Layer 7 of a small transformer language model trained on English Wikipedia (15 layers, counted from 0, width 128). Numbers have three digits each and are written without spaces.
A neuron's activation on a vector x is SiLU(gate . x) times (in . x), where the dot is the dot product.

Input weights of the MLP neurons that the questions are about. A number n stands for (n - 500) times 0.00097.
n3 gate: 464462298595476580521440460543855541658600572507400333511366513471613521826531447437572456518618690355805417539275596438407634517390482652434614605536528305441423615622490436524611449533446257406824457440535507504560504385517450636542496606359343577648544436485367300411471436569401731467417576493504604493400807489802492404486485486534311397164481249360670609584567525611529388463471
n10 gate: 465395477586599387452584511493314533444597750517413482586458462511383625580424400568691588507459397737304632290655436471482415611449660446500457676689483161483479469753560638399469493380409543574532268493588605319420337561575618482493467335485580541479650500364463670562468588731528239525419532372382353523714418316392560584674596307453390712574446479604429262534649428459316525500737
n21 gate: 544368531664580657357766691541448512506585573339578556490551569687500556386500286363468533646491578395431444557526609426582567397549393425465518464330509519269403671461584491394472367659611620430596392544561506500651451439583695725581594749556554449535619525517371575392402507510466548623497430622261513533546374646286560555371458453556374497484451488578468388734632540308292430526561
n118 gate: 509449678513733529544470490352429691417528503500467513571286343500590513412614559468516601550619454500552427430581578336614379512230476536471355411478337500494300636412626522521503684471484484538487598277659788480530372384460518528607510539507545517529492472510457405484408414497550649603716360711409617554356310526672372549578426640635576550389650456448398534409469304692545637616634
n144 gate: 348456456394467485368345421500747697573530444493646604599485567826349386292867533389372351559500259406639640656515479602541567421636664608526521094519507549292318388389666416239493500264534324515439627640504478531392427655442302575512358508477634579492575433543446408377541504447493485523396493428578694422381318435489599489688474416307493496436538474634346463277312639536715492295462
n163 gate: 614421416356376517500636354523586475421369470587566403572571497596292790584663629510585541563458279483570398561251490455652480549306366260343462179584340436643445786365561510403661297503544486591538361533441352437535427425634406743618428558444484349439512480359467357556540323479689614476464321531440581250517524389573504435660524477433516580452486374514357507594523510513585633607347
n165 gate: 419406553493522484408433628600570402558416585584627490533415400477582551513294500643372610628600503569497534474563481563422399425634492594619600497591391441378517626647497794472442782510578273298490604510572487433672322679506655282514483510426574607412528503531459336450591129503324377493544546359716471457373602593543483456445493490385398237382604503643337474562487417578697402354566
n174 gate: 328323317720420647207565643641472563448500630668561537452381514256416481582481762783429534655417350417500640335504661420677559500281626646719474504516644484409392520585448535440892195492307508362496496730561728496394423295645518402429600496341578320322572527434546532455407442512372512492670393619609496384394464670645458674629592589476347663646687492609559361622885481382476337512603
n178 gate: 451327647737431322733609652433523259602638572369663422787538469477569560249443570419576418500297283492305425560241640385504542684355516535264595697545217723355420489547636574449402654364470527538492711642536530438707418496588391677560508462387464713436605238303551597710370382588463611561380568394422519464551427655681424399478637482551350448515337359577379408649489430696481538661473
n184 gate: 666735623360339343257438767563500417546461504243609369644439452568636559292681531580571525257411542682368481525547470525493528578514569558242685493440489475517370422598305476476458579425355409535697454461353525657551471322534371585418474370569715519333608373648414201591705585414448536457500386672777387386471673482431646517574593601375598542475668493674407375436332517596500550507543
n193 gate: 439496527518528431277668504647489568493715576460567452225351471603672586464486454485700553635284433453369443781533531507532326462691640433401793523561328522580349543504767425479417393507200637290566457572385482612590463340374490475473462526660308631504607450557514641355471458705343489511476500515389453600593529348515829521464551174605373628340683578674638642515493560493485485353409
n203 gate: 458358558299526404489405378613655457635575420549645531299542675488650414549457295547584536388441459443634528511403598523477863642347612551469450476349662458237400583465374556409470496416325562462535561688247610555327390405496730189681568388429493565596872398536589641473462365361369364345496492623643595287406376418473552507383485493401402429596406522683168489496579545548458554144293
n233 gate: 521529295581380611524600615452493588406558486497450472598410553486490551270510459592486390354198453375486352459419687637407514467596654319692857511569408375477346445603405473500469303431286599510853479507297524543443397520801436621372584581753591478680443592482580557614553605573351479644424448434640362339521612528634442573459500524572503612517532554574614547651537656420681538363549
n241 gate: 353688542554480635382252535237464623338329504798406373461599579514557490725513573305585619514452359482478478507446322658567270527260586540311668658654395574412536556496848438432532583638426518334500620430636370347518482629630385405608448464391520594330374542640544489438328626593497442669656525482566387637413418348579377432538525579632607274539391555507429407496357490442461671496624
n264 gate: 550496285413466307650290468440583520630602418645405559305586634648493840542584720500554583584390531443596329465653510334695464483387671412338553545404384575401424535405564566462404493511148558422788642511380610405426482363552404585327496609544591530629491581258510603584410470428591460569521529572750582301467522394420541612528558517548378317364379266427661552663633312569464514290385
n268 gate: 684667561508368581520379528313745870372345444727504426553367605390459460544568496521306302457380484577741353480586427435480673727423591364468616450512460726646321352356572713408484422633480640239545472504647536632700753515586448500496487210541492308625598193643691512603402374480630398190400621472671287443740496496578373431762589539546296345516330685529327449581544472554706589500371
n269 gate: 516525369394598510526531503536417586291474500702594578493563394606417371533540320591596602384162555787771682441571481467546408651421614541434390442790445451450420556655652362569484580385254547480570480594623500497500388535506454543587427483558435615510469406366322487432518407633748473277478510345263634363605543571466458453513593455619542497460466571644467580486474612465579583250569
n286 gate: 520650674340351572473663445500573645381520596561482429316459361618507419319138497651507568557457614424401539568616617469329558405487630532490382461374554411579326585546321490438722517548524496383483514571550483444496535355590433346674482371429500442393685639582520521496450371611517629392579768555453551451652455648402485448592698581291269612507327423819490604573382396540217465350490
n295 gate: 552437447405530619514471542383486650500717622517328307673455503630437548372602568621444587398497568241360420382407612465503647463500506622430575467490411476373458469668694346553448312420549596392278479620258753504489421591470532569463445493676533160738594441384463428414424755511804542309390343626476587427471578454653419513428493565777368675573651329500329565559527425557581612603391
n305 gate: 630500476592500595432451544248493562684381635540347616603540539500419410623459710385694399372437489434590511471526611566391489667256884373360625489551414489566267478601359664531395511518507545515695427374602558541466654563630364569773692215564583438540541403470574496564609599555454226474304533452356384428388629429545681472457666511666617658350526457794588700612590568518548595567309
n314 gate: 373432419608407568615739471496551443291630461557558526561493372529590577578396510697740623382541476672419444461587534464617511456398467463428609645581718290510478504460500577459617326525457620440694258335452578500643511527638325496635304609760574390364454609426355650339330448478633601309510589650391567389551637340525421537739529270522110647468441427692382315451507566507589436500629
n3 in: 507541436606571521404334367275557549493569549542522414362630506553535627604490527421633322555483653844460383371321656355577549547289538568736383474309410451533475479421569449727472312528608518430468319493507382374475489483571624406537559408640342545468655531628250453396652401549606536209614643683438483613331383525621493507648278507702510359574601442361630397783648613460356461528570
n10 in: 483325641558468285343625329334646475622573433573208548469466383656625434580522487442248535313513644325531517523627589195397389350535537669416382517407417393619537477428490457369527565591600438637459483414532383620410521603545506597528387541252494344493570358472413600717427622483500503537539383520629336430562466524333316385639280523677472576708503644305547412375579565629490524517328
n21 in: 449497685622503618391463497616421475570461563575463624564584516634624609515588459614431606497563359418466525670488506530449581411379462602476346478372544467399424578491548603325446473422536712545354404491506488574506723361488531572649389350488560605455526545516581417571587522485414586716393581672343596514302290509451513592402409391575544509663559321414401321283633424569388286720461
n118 in: 428539484396453701524506579512306452605509503506690403294348486371476247350354515565573625485657323576350614663605486506624433567636602407576458582503560464581359515534431530555545485524512348676374570464617488472447410576362570301426622475525617436570408665595652428435423481540589555534567636305503373506584445478559500543545460355337575336533469372537485384677581408628360409355619
n144 in: 514313511556470576507496414561458439285429411636334645500359340333500290766471530521662636534375353379408493534475621476172414526592488320237465518742551614441336756560549608388677517579541609613576421666493493616504638718437656490322518668659536566342401534611573493401509475434581462674451479659578449471617684697381377490615465570333437473665539567521572527518493446540483428765510
n163 in: 349416582500561401475484484678266562565487310506584445615627463439341612453476512464618415537549642633568457465536356365610573515430500412458326484459603465376590572341440494452390603573623681497436367338521377536484435680439362336657457584656449641367387519309427516341674589327655352243621446659431629458451378471471477443497519321392439650465591692381452537540288525561440440471643
n165 in: 427393398458400533621442755576686555456258397670576485551438590443452704582503454621565653468560563420567525591536427488385527475443465512652519583482637657500584694652556497576441506435529576556548420485486544546430570460671503500444644728509598409604446403509486342707660451488439440518554473387643488556561317521403550477520378462476503538503506442476118332440555546545494360491678
n174 in: 531311481472758650548489444534447487380555566531536371454538353352412408583493483628657575503547571420586688459685305577697479639530547532496574717545414601277423721436796480600659532517628393510409358500497289468507647530577536510566379444521490400552437483533312693475403420346647567479646510357445587345814507631677423736575496527417542432392343500394608626352637466493280807440633
n178 in: 489666489457459716483507330664428599507346398402696598546670573564557583640633566724443457718673379262671651630442513650359334537405589533514526482475517450578607574359530441584493198603655710465461458692537282540723518459493313384485325550442620695553457682478538515467624437575399697514578698671517743493613375648363511368566821538547533545528307493381567510470497531459617351651447
n184 in: 388348455739700474658473325494621536304535549510550613431584523428598567429445598444539427528525513513677611487579353546590429556543500467650422591458567487441543625444460608546420270607497616552402494312727352563513570410509650416442637493543604411678311513416472699510675507654506569438615733601535558742433277576682674503510706424654324487416400614484571487448357389432409351510422
n193 in: 497628615476477497426468452415448529635612641394588592469424343448372645500552631493835687618477614548390507602430748531674521379556474415438593589517395338645653507454494513474531357510490535606372637354282425588475277467357391312275478427390487307452587452217410567412618643434544259545309476386510288493525281542482518635463406252489342483655539581633555497522253362467486552413497
n203 in: 347589649533575257506537765408376533605513500583417473650542436503594617522506544533445419374543415568576436413493598604625403269549459646321587614606557494596539273778448367485455565616635457606555526497559631427420467450488440593503701480311448473474514341487541417540477648718506500758469323364455436436407533299641255475637419424470598570355599525513416431617313478367468665539720
n233 in: 491533497588449569336629431620456409669620500466312343478491341519575430537518628548528564470527470572522552450360470661602481423634377580233569649546460266402639506666453506426543696266519538494525512463617342481342305533536483522684329547529594632519511512536374609478534552403564462487357285390303450468647270516627687345460503506355560295369500643598394412483534533575581603494419
n241 in: 615582639574716654386535485439429382580439598603208406568614709413460536491413386428531310434626554420374462400487605621479439579544626736324392573658554604453441433588506461471457463653644328356534506536618506597503528412488329619610474463692292454429527430392506525475519538509602484472553509537319668370516547500662455336406553488468500633494516653384451458301485422344478525363537
n264 in: 577496394500374673510424218486761454490545402636457533169578522233429559399646844579458594479554695376482504552349567354451556409298435489436546537353597563433265689482500517513301425183328450447589335427395535439366496459653520612359559643511490646539362493445599543717522555457372446375480472525615591393276514554539649426743507531522487372387247428378567466534524452378373373439482
n268 in: 610532391418490429418594439483695510572553449604836590664551582602711570399529424517673558431497437612406739366745372326396334523626611573698293472480580601548702446472423579490477630399631642476459480570656487507514483458376585406475329486441430611564412587535484597462704299561583366579458456473383520411524691593559568432400541424409801600317483668407581784554384589558436436336429
n269 in: 226613516276562604429556500497534557545479506379350484592317544475509536391403396562482584503579476543390522542652431571585470456552556509482540598476338479497731431503552676358735549500412481306497470362573612559531325357427503325660449414478540516369616491472344541441530351359500265269436515485629412494447494382401519575305301455491397485558403533618640500565434470634662457386314
n286 in: 577366438586474408437672524594555490421379714631587755370503445325452440487446397372708535314422464279374670466618445641564517542328349340377503482601487181627644510490542796506547631422500691530342520413461355542591298546513557534453396421538532417503503675489612667409405496394753414638477547367530341481601459621580310422577568550423438503799427563493626440605590397383503486407701
n295 in: 456467657569628493464633493728342570700577609581392566644640457562562530412657457684517541620598397589441670564316593620544269471318406587565705397241386527468335574521497437305433417378530712568572646540464514507619601490526475814640733472420644421548444648567572392584503408500510759552555402452550561320608349351555539435500572324514478634663360384618391447384644483451374360624534
n305 in: 418373493523551550374524238487342357571448530651385398828693497728477415405631629547680500315599506387664593556520572792493377459370400415513562610526640410456430602490350652563484540523454558407620434340608378514432445532609555619462528524520381416311572556548593486568389638299672675557668467507503639506486252547486469339471413545445207601298565600584440458458565591481480424490543
n314 in: 707478564496497664395608420493496526519510201514521396409490562437636445407215575688545617602467574535343569386645638518493385420367520436482523511583527371414630528468602619673459472656341543448532521503517573739425464249507545417024694553439572688535482576623554575618660478584299556577497708360651420503682553667819654381418500469532318456664543398341556554493456524383434542472437

Each question shows a token from some text and the vector x that enters the MLP there. A number n stands for (n - 500) times 0.014.

" and": 499457480524516578443500489497520409468359574514489453368514582460548575471480542451381438514541615537426459538564443450517556545504299506473456357501449472490487547630315505397611521465435446658461523530490618466560419554500392449508466490591430322399236453559749556578442416510514480432497544575440387594464557611517521452548552504395483565641383525256569515501519422442485459471497
Which neuron lights up most? n286

"w": 391478571489434563488621494447382437550527412435437497644542545496502549787586461454348561435501472460534444559392360501482554443533464398553425578494541490519566517515523511506533529443366581448528468401443291636462447435401545520460459473480431515458356543497730626560450574373421555557564535465327600513472429532516455400483572487363693473452510499307559432406483549458512520545619
Which neuron lights up most? n241

"ing": 443430491454360440453493473436412461381331499479410556437432483374483566573477444557470513521435552532478424546322464598454466502476231427415482393540571496563516389565371461445397553553602561538495535472483328642431501542725445558452410480436462504399381532536411462513463493320558515608555460471472388489560518341446414465477361563433521527392460347398404531512563505453505422574473
Which neuron fires most, and how strongly? n163, at about 1.5

" pres": 660512654421511495634512414568457592401402466548609496541411497601485470447495515597508465504511450491401324542415512424458636588551363376394446531568497583591598523545548438604449569460638466608424451432422663505447549557480625479598523607482447419512378491586569469276435437504349462381532458472465592548363363472344479583405571490407604608481490534466645515443392614517477528445552
Which neuron fires most, and how strongly? n314, at about 0.65

" D": 553494480509522561432532455640338496535404510481514489465594551492643493493909463502538501517520598434537457706557366518428545490455453499455463502517530553631557511505468429642510449454526529576510515428487543536465440558444566547482528447475328492468576656517446398461447584594490529387547479506449470654440451422467428541441553490512582515604423552514593540410441511486520404465498
Which neuron lights up most? n314

"own": 518464482367402438425601289567452641390452570597428375647553397444516516590522538505370459476542503514498506437401400660471440460531371370537491572444583405465520537513460476618583559444475577536525498490651404626542551537543660443503466552512513545487412635522612655481529536511455491590608446573455459502664451493509615485417568484562570539508459453346531265589539535383514489437534
Which neuron lights up most? n233

" ": 509460486526533457567578515622513369489439579480495483453544458532488457441551515528464546407494558427674539553445485495450539470686379499633247494482521448523565496446441470467473491474475489508471491475414520443488442480560426517466505455518381488500369619554615530548823462472483357432560482450463515581515453470513441504536490518563559533446469352509492495431485585424537519612514
Which neuron fires most, and how strongly? n314, at about 0.27

"20": 633588494487524599471530464373467453491457472327418492596635269505422539430492470566439450516578532525608474481463520590444458410590381449596622468586513562595527481495483544658493477479432529494650554401575432433521477416534270482530530492493401554512440495580565466430496563619412474529608441531410429610466406458622484422387538567528613554560530607421568453502387602450581558545545
The three highest activations, in order: n233, n241, n305

" Sim": 504531598481625528420445400627511604497450638670536461428430419503474536403661475551398597433568645432430487585593504466480536448546478419519538474522526532478544405461438410603497588509453681650433578509529386436553492374494575554529550521473542504494358596522381425396510376376510389483476630467465422602514394533453532459397447514451600651558726585446555587471425376555567557455532
Which neuron lights up most? n193

",": 542414520433486645583396554538450415441444418540549388552493617474497519410470483475313260405550555506433424507553416566474403484526317516457401516549399651419524391484355417528684477462459518589480524458374525567472557575488497418498547465446523608462462473391512435622516531541398599538559493493550544508617491478451488515556517588493586504520452568434391651447494479452571546477594
Which neuron fires most, and how strongly? n286, at about 0.63

" the": 529577505475480487530490520522578518511481495522583507541582605536499529433462538458511571586509499441515524475525419507483314468499280499555477528419444528535540575497028446683579578440635547530453470423471464496507567527475318448545495500464530450469451495428621594515530526608454545509423595399492557551441501546510549527535472542491494513500506446481476505491474570404558573547406
Which neuron lights up most? n144

"5": 594477537487525505475415355619493412463391615354523500523396360457468495496567560558478451528526529428445574554550450542447441506610314518579543480450453365510461567292622506501478417554534515583495477549592454506485460357571398438428498433502452457452341653487590601446581495564446528478524516538457383609398377515698513556538425534536576549496607524325556475393521688573480577577611
Which two neurons fire most, strongest first? n174, n118

"ose": 504427407486361564560430572407445562561411484533563560433488386545362594408414494543598554516472395485458446416636381472370395597509573411548435516492507478487495528458526538460557422465508383498470541405510539442520489537652451600332568590408460735554478661294370571581489583592484422496528499481522450581527662541411466505463530556574600520460502471459350511487385283417598373651477
Which neuron fires most, and how strongly? n264, at about 2.9

" Louis": 510412338502529619513483499487403542554457417566522509452518487451555440579549593506637471555547517462560687402574571495354481576524317569463339539480535510464556492481458435539646514344510401586479612330635581385383670563435475517574510539427501427480593471294462517562494509621455588479577547421454596625377459497501485446429450511472659464535577647380399538484492592575362389466557
Which neuron fires most, and how strongly? n118, at about 2.1

".": 388474449489444461465501590490523384467504440426566502404558464504619524531492519578338386570516544518523408516533503377517513343467367530545527510527494529432636534538455609633446458557501386516600554505447562460523480508454513588618388424442441413441354674482688366399618455488488394337581537578460529535584578528337549471540398657487581563431550520603348578480427635404476467441417
Which neuron lights up most? n165

" F": 586483606479521517494701569451509247390452471588532529463475446340516528548615479431445541497491508504427527525423492406450482470509417559492453426559698576611436541515476489715511516659492477554489478373467490537530423543532619479616469276342370631518434442332504541545480502540433522392487429497502458562533605434551482480360486561447663539544709495388519486475521465524583599555476
Which neuron lights up most? n295

"–": 434509502514464535519490559408549469425453476526608530476458435420476599428503556468527469548541685434532522403480486406464501545572485523527345383570656455428507455395352411562408399597416314513550442387490442554312607559687541372631485415499548340373468625504489458614643517504402607459602559464464442548551381521525515527589271567582445451512438396394542513515579529556544432462503
Which neuron lights up most? n3

"14": 528508547466476610433629530510440456399550559394499418443439348435285550399436429572513424657571501540513506538416464467545481274504400437539488460601552596561569542498451464493576435410506434530483534398541394475457474362496351449649468431485498466434440538495579511549618508621480568505554484493300543550513424468601620450470358557551560566456589606398417489322414515601523487511600
Which two neurons fire most, strongest first? n163, n118

" H": 457439576533451603566519487622407256355495457523562524498598527495467477494734385521435487526472523516356536483508496458393351347421508511588420437519514572572571516482479461538509526434484644596568498381561463419496572459454660478593445562609298419533442555502411517467467501492401497410524547518556227698485538452510425478476452471474566433487570464447519420434468472473509452661503
Which neuron fires most, and how strongly? n21, at about 0.47

"s": 486498343494459491589554498410639485484457495486539584346515489634485572484452512588513403473458438530403570470352514557442577469520214325328432394584556365497527419540430582384450450385558475516439443392404429587411544540486415443368613552443554563630382575449523502520524506604425598495508527401534368536618445467491443593557405595382549458551601517515510439678403490478543493599504
Which neuron lights up most? n233

"my": 566627297384489543546566529424478509553399530622424320441469448389566546496450523515439607529511335644517470535592393495508601470459238520548460455515521448553556397547455459494278406505391485603501460517513483467558535495525467441455369439614578366557353561543470482465623437486432506567596593610576419461539680575483487456552474472621410557538508604491481600415454464455496484388451
The three highest activations, in order: n314, n268, n184

" position": 495422595505467509484506561464498667502549305472483528420462454531424413534397521445567431556432302579652648551472381531450503402465443502616517583444450438619404480581448497615670391400546381513472456506480554564457615535560358510528572564520498455478291486470517466514427411390436517473488527474590504554600581466499490536474395494498811593549495452468658429439590558575446550457503
Which neuron lights up most? n174

" un": 421494483369447552474595504510485428483463513581597599655687499492624446527504522559502528538519519537375626397606538455397502519548406375521539431629467350523587603490512510568369468568491415499448528678445601504420677528485605580546476527491284388573518610507430415469503484437345445398509488581524573673459380466419471648353495439594559530579527431604496571453383497360474595592465
Which neuron lights up most? n21

"un": 539591706430451539531438251434522593503425422676443529651736454450650457731544566410496514501629477378533345509464462471463521518427627512495428451483550510509411590497530509493516486610506453414379650629517492612448528456469582515473551394583381577594426591553476460426474532456534530574568487534402521582437452638522405525451649517501569525513428507421528502533410501480413393631621
Which neuron fires most, and how strongly? n241, at about 9.8

"r": 422348584594460386494552451512462505538437495452603572494564605518260601536521428581307587403617501524522437435661480502536562518501387341523527599444734477483564460504470438518549492480518570491591514548486451521463332493442511481437457554400632525534493481375461564529532540392439414616449712503486350581483360414462535581404434423460613429627443616527555570488491544509597434605471
The three highest activations, in order: n10, n21, n241

")": 586462466576472617517473498589490505511410489439472518418566518521461606548529442444388297348483541610480597455448416420429492475467281543582516575526503384436560447553514577466342549487451582482432416432412412435525506547375407521487510503414496529558365633429463606633618570466518526533460366628478477484426536580651410481470490489613610650461511466496584558464560402435479556446466
Which neuron lights up most? n118

" war": 435594551485388585496582490476574338474443568436380524437534467430543409459528370548534502680430460559471542452626536494514451461460219521555516454546392511460475564520430483573373453557493419613452498445505569522484683527569411538542427559475520524435390532477494527599576328311347570569506651634522549577509497577460435468479398565458547549589498561566597490571348460388495440387447
Which two neurons fire most, strongest first? n21, n203

" |\n": 582491644522413566652559485443536654423544508564646436268746446451533461499505550448452440493434544514543563512429477600540451549450345578535522529450539508593489526472447416363538572649476423556449491536323520461421555462573472440466573515478306465444372532525576475550496549404673614519318553571513538636536482471503556460531551561564597550487564513371604572451548620424471552530474
Which neuron lights up most? n269

"yan": 547389617452506304620367602417528625460553545540360498528592592494636488533448439532462534519562443540573455488551448447511414370585391620450444433650527537578506536523546349460549532562530442602461540408682342406514611569487464481445318522464526457588468486449456543495521439434540505685596506540587445690655453560481513479440367492465460557350537582614371457450401575488532424560558
Which two neurons fire most, strongest first? n165, n264

" Ch": 488470637598449576483583542522421371526308529495461525488473531396507544456635499309641553473480585477521494614411454545340521400654490529454457499439551498541408454462473419490510503469586631487554421408600433505585465525516656422559537638533470593485426514345540484415507593519382502347413539633532335635573603583583400414366468496475709616433576426506534555422621462512504486536412
Which neuron lights up most? n21

" Album": 515421477338490528523620415584439629468373438473591471552513467519444401583436535525713540432453553627627632592496479578355576488530452609625427659610432507503506371484543385587506516443546551541498529371660474561647475497494444565571635464543498523499390511524419506543454526439477430377455627474447391613546524475556483467357396559528704528627495405487470392416603532510479626454327
Which neuron lights up most? n269

"us": 573494548439373521545509301546550541488547338596471469386330504627455443490377592538427510513594402440392461449616473474490642676595540382463536315451460479597516504303374592542440452443522446630420461514503540575462441566444560492299437432417471581586483517423508507577583516621558472563596606439452311613529508544412395437547554513516587518626549668425416552481511502478425559482495
Which neuron lights up most? n268

" Bur": 524475580385508565448460387495524544551409458541465495475640519386374430496677455514420612486512392421507572563657409454352416492540390573473440388526496468606637542492428588446477442669703688485469512492489568409610603439501622570438477424557485563334472539469471503592459457481473579508499645453529364521490474451546453543437445616663571592381453589557420466449383376437530498441471
Which two neurons fire most, strongest first? n268, n241

" named": 557413362562512528680307484631506651424492425550425638512545473620483457504498549493622444556563407455371402452465470478395618469440392501409424417458437496650485365533429459468620390472507424546580516456537481427375556499440465478482570477472494618451400500353586456634493541579393513567383515552532560492543611305521396385375403589439519583503338583230372462540459567435535495430550
Which neuron fires most, and how strongly? n264, at about 1.6

"55": 537581496533539538460471501438524451442446437366515480535577371461552557463534504579472418462551512577477400557484586525389501322631372405582628458597440512586525572383577520641556405397500494492635528376585481494476464381591310485409493514459464492501455546550553489437519598518445538589511521567374359680448394425521495470295547638585589503518436615420546427422345580536487569556555
Which two neurons fire most, strongest first? n233, n184

" c": 483518561514434493616524483606389462383444518400564494483520611432505444458658477608666501569630605689553519503603479424511489420533351529494522265580506587534534519574517447579545336652634464551476519447420526543573487587442610490400490477405278447560538473488502445404492463517348465485435354504477373426475483608432546499495541520558644543457428406233570551445524488515484550522494
Which neuron lights up most? n233

" Robert": 555391373517543539407474440560518476478525447522521431465524512437398519587554524526442523495633442470488573472553511424402537548657224556558347429562439470519601321467437424619534491388610587492592585355670522425392591497471511545448517488527498594448348548473432483451434445426586421466501429664425457620393521498466527374389518469522530550544556621520414542520369630470481418554471
Which neuron fires most, and how strongly? n174, at about 0.6

"res": 503454643296534571607457434502458597514518475501530594376519480553511498529508531528463554490478634426415502473498432465478798515480422400439457559397588469511493490467403572492482528565749434417426537420379548515379532488371557501610523486519639371464325467451533485502537510687526520384560452589491391466442364608412436557493437579557598528409514574320320438507429472554394449406434
Which neuron lights up most? n118

"et": 409416668562501357501458426474603587510417504554630555323536419436485501530457515552423540563488517425415562591526498458517462338472433477442507519491548393488435465386256524522301401635494517543375696620567551547566583497553538423534499406337532680547499560499462444492513613544513518552460511443538414532440576669538620448525492503424527493433636467274473422599378378536381426570397
Which neuron lights up most? n286

"om": 444543461517513436483418353604489502554474452408364319582609502438435570615497455481449493539560666459587374451366420552562530463405424487554474435454493635444547445460484334646474396490508554718444431466477442479676545454587568583480417522325555332505340402440459528502629384488637453592542584465607601507571378404482402454526568469473503592443593380542412474443595535406534502435541
The three highest activations, in order: n163, n295, n3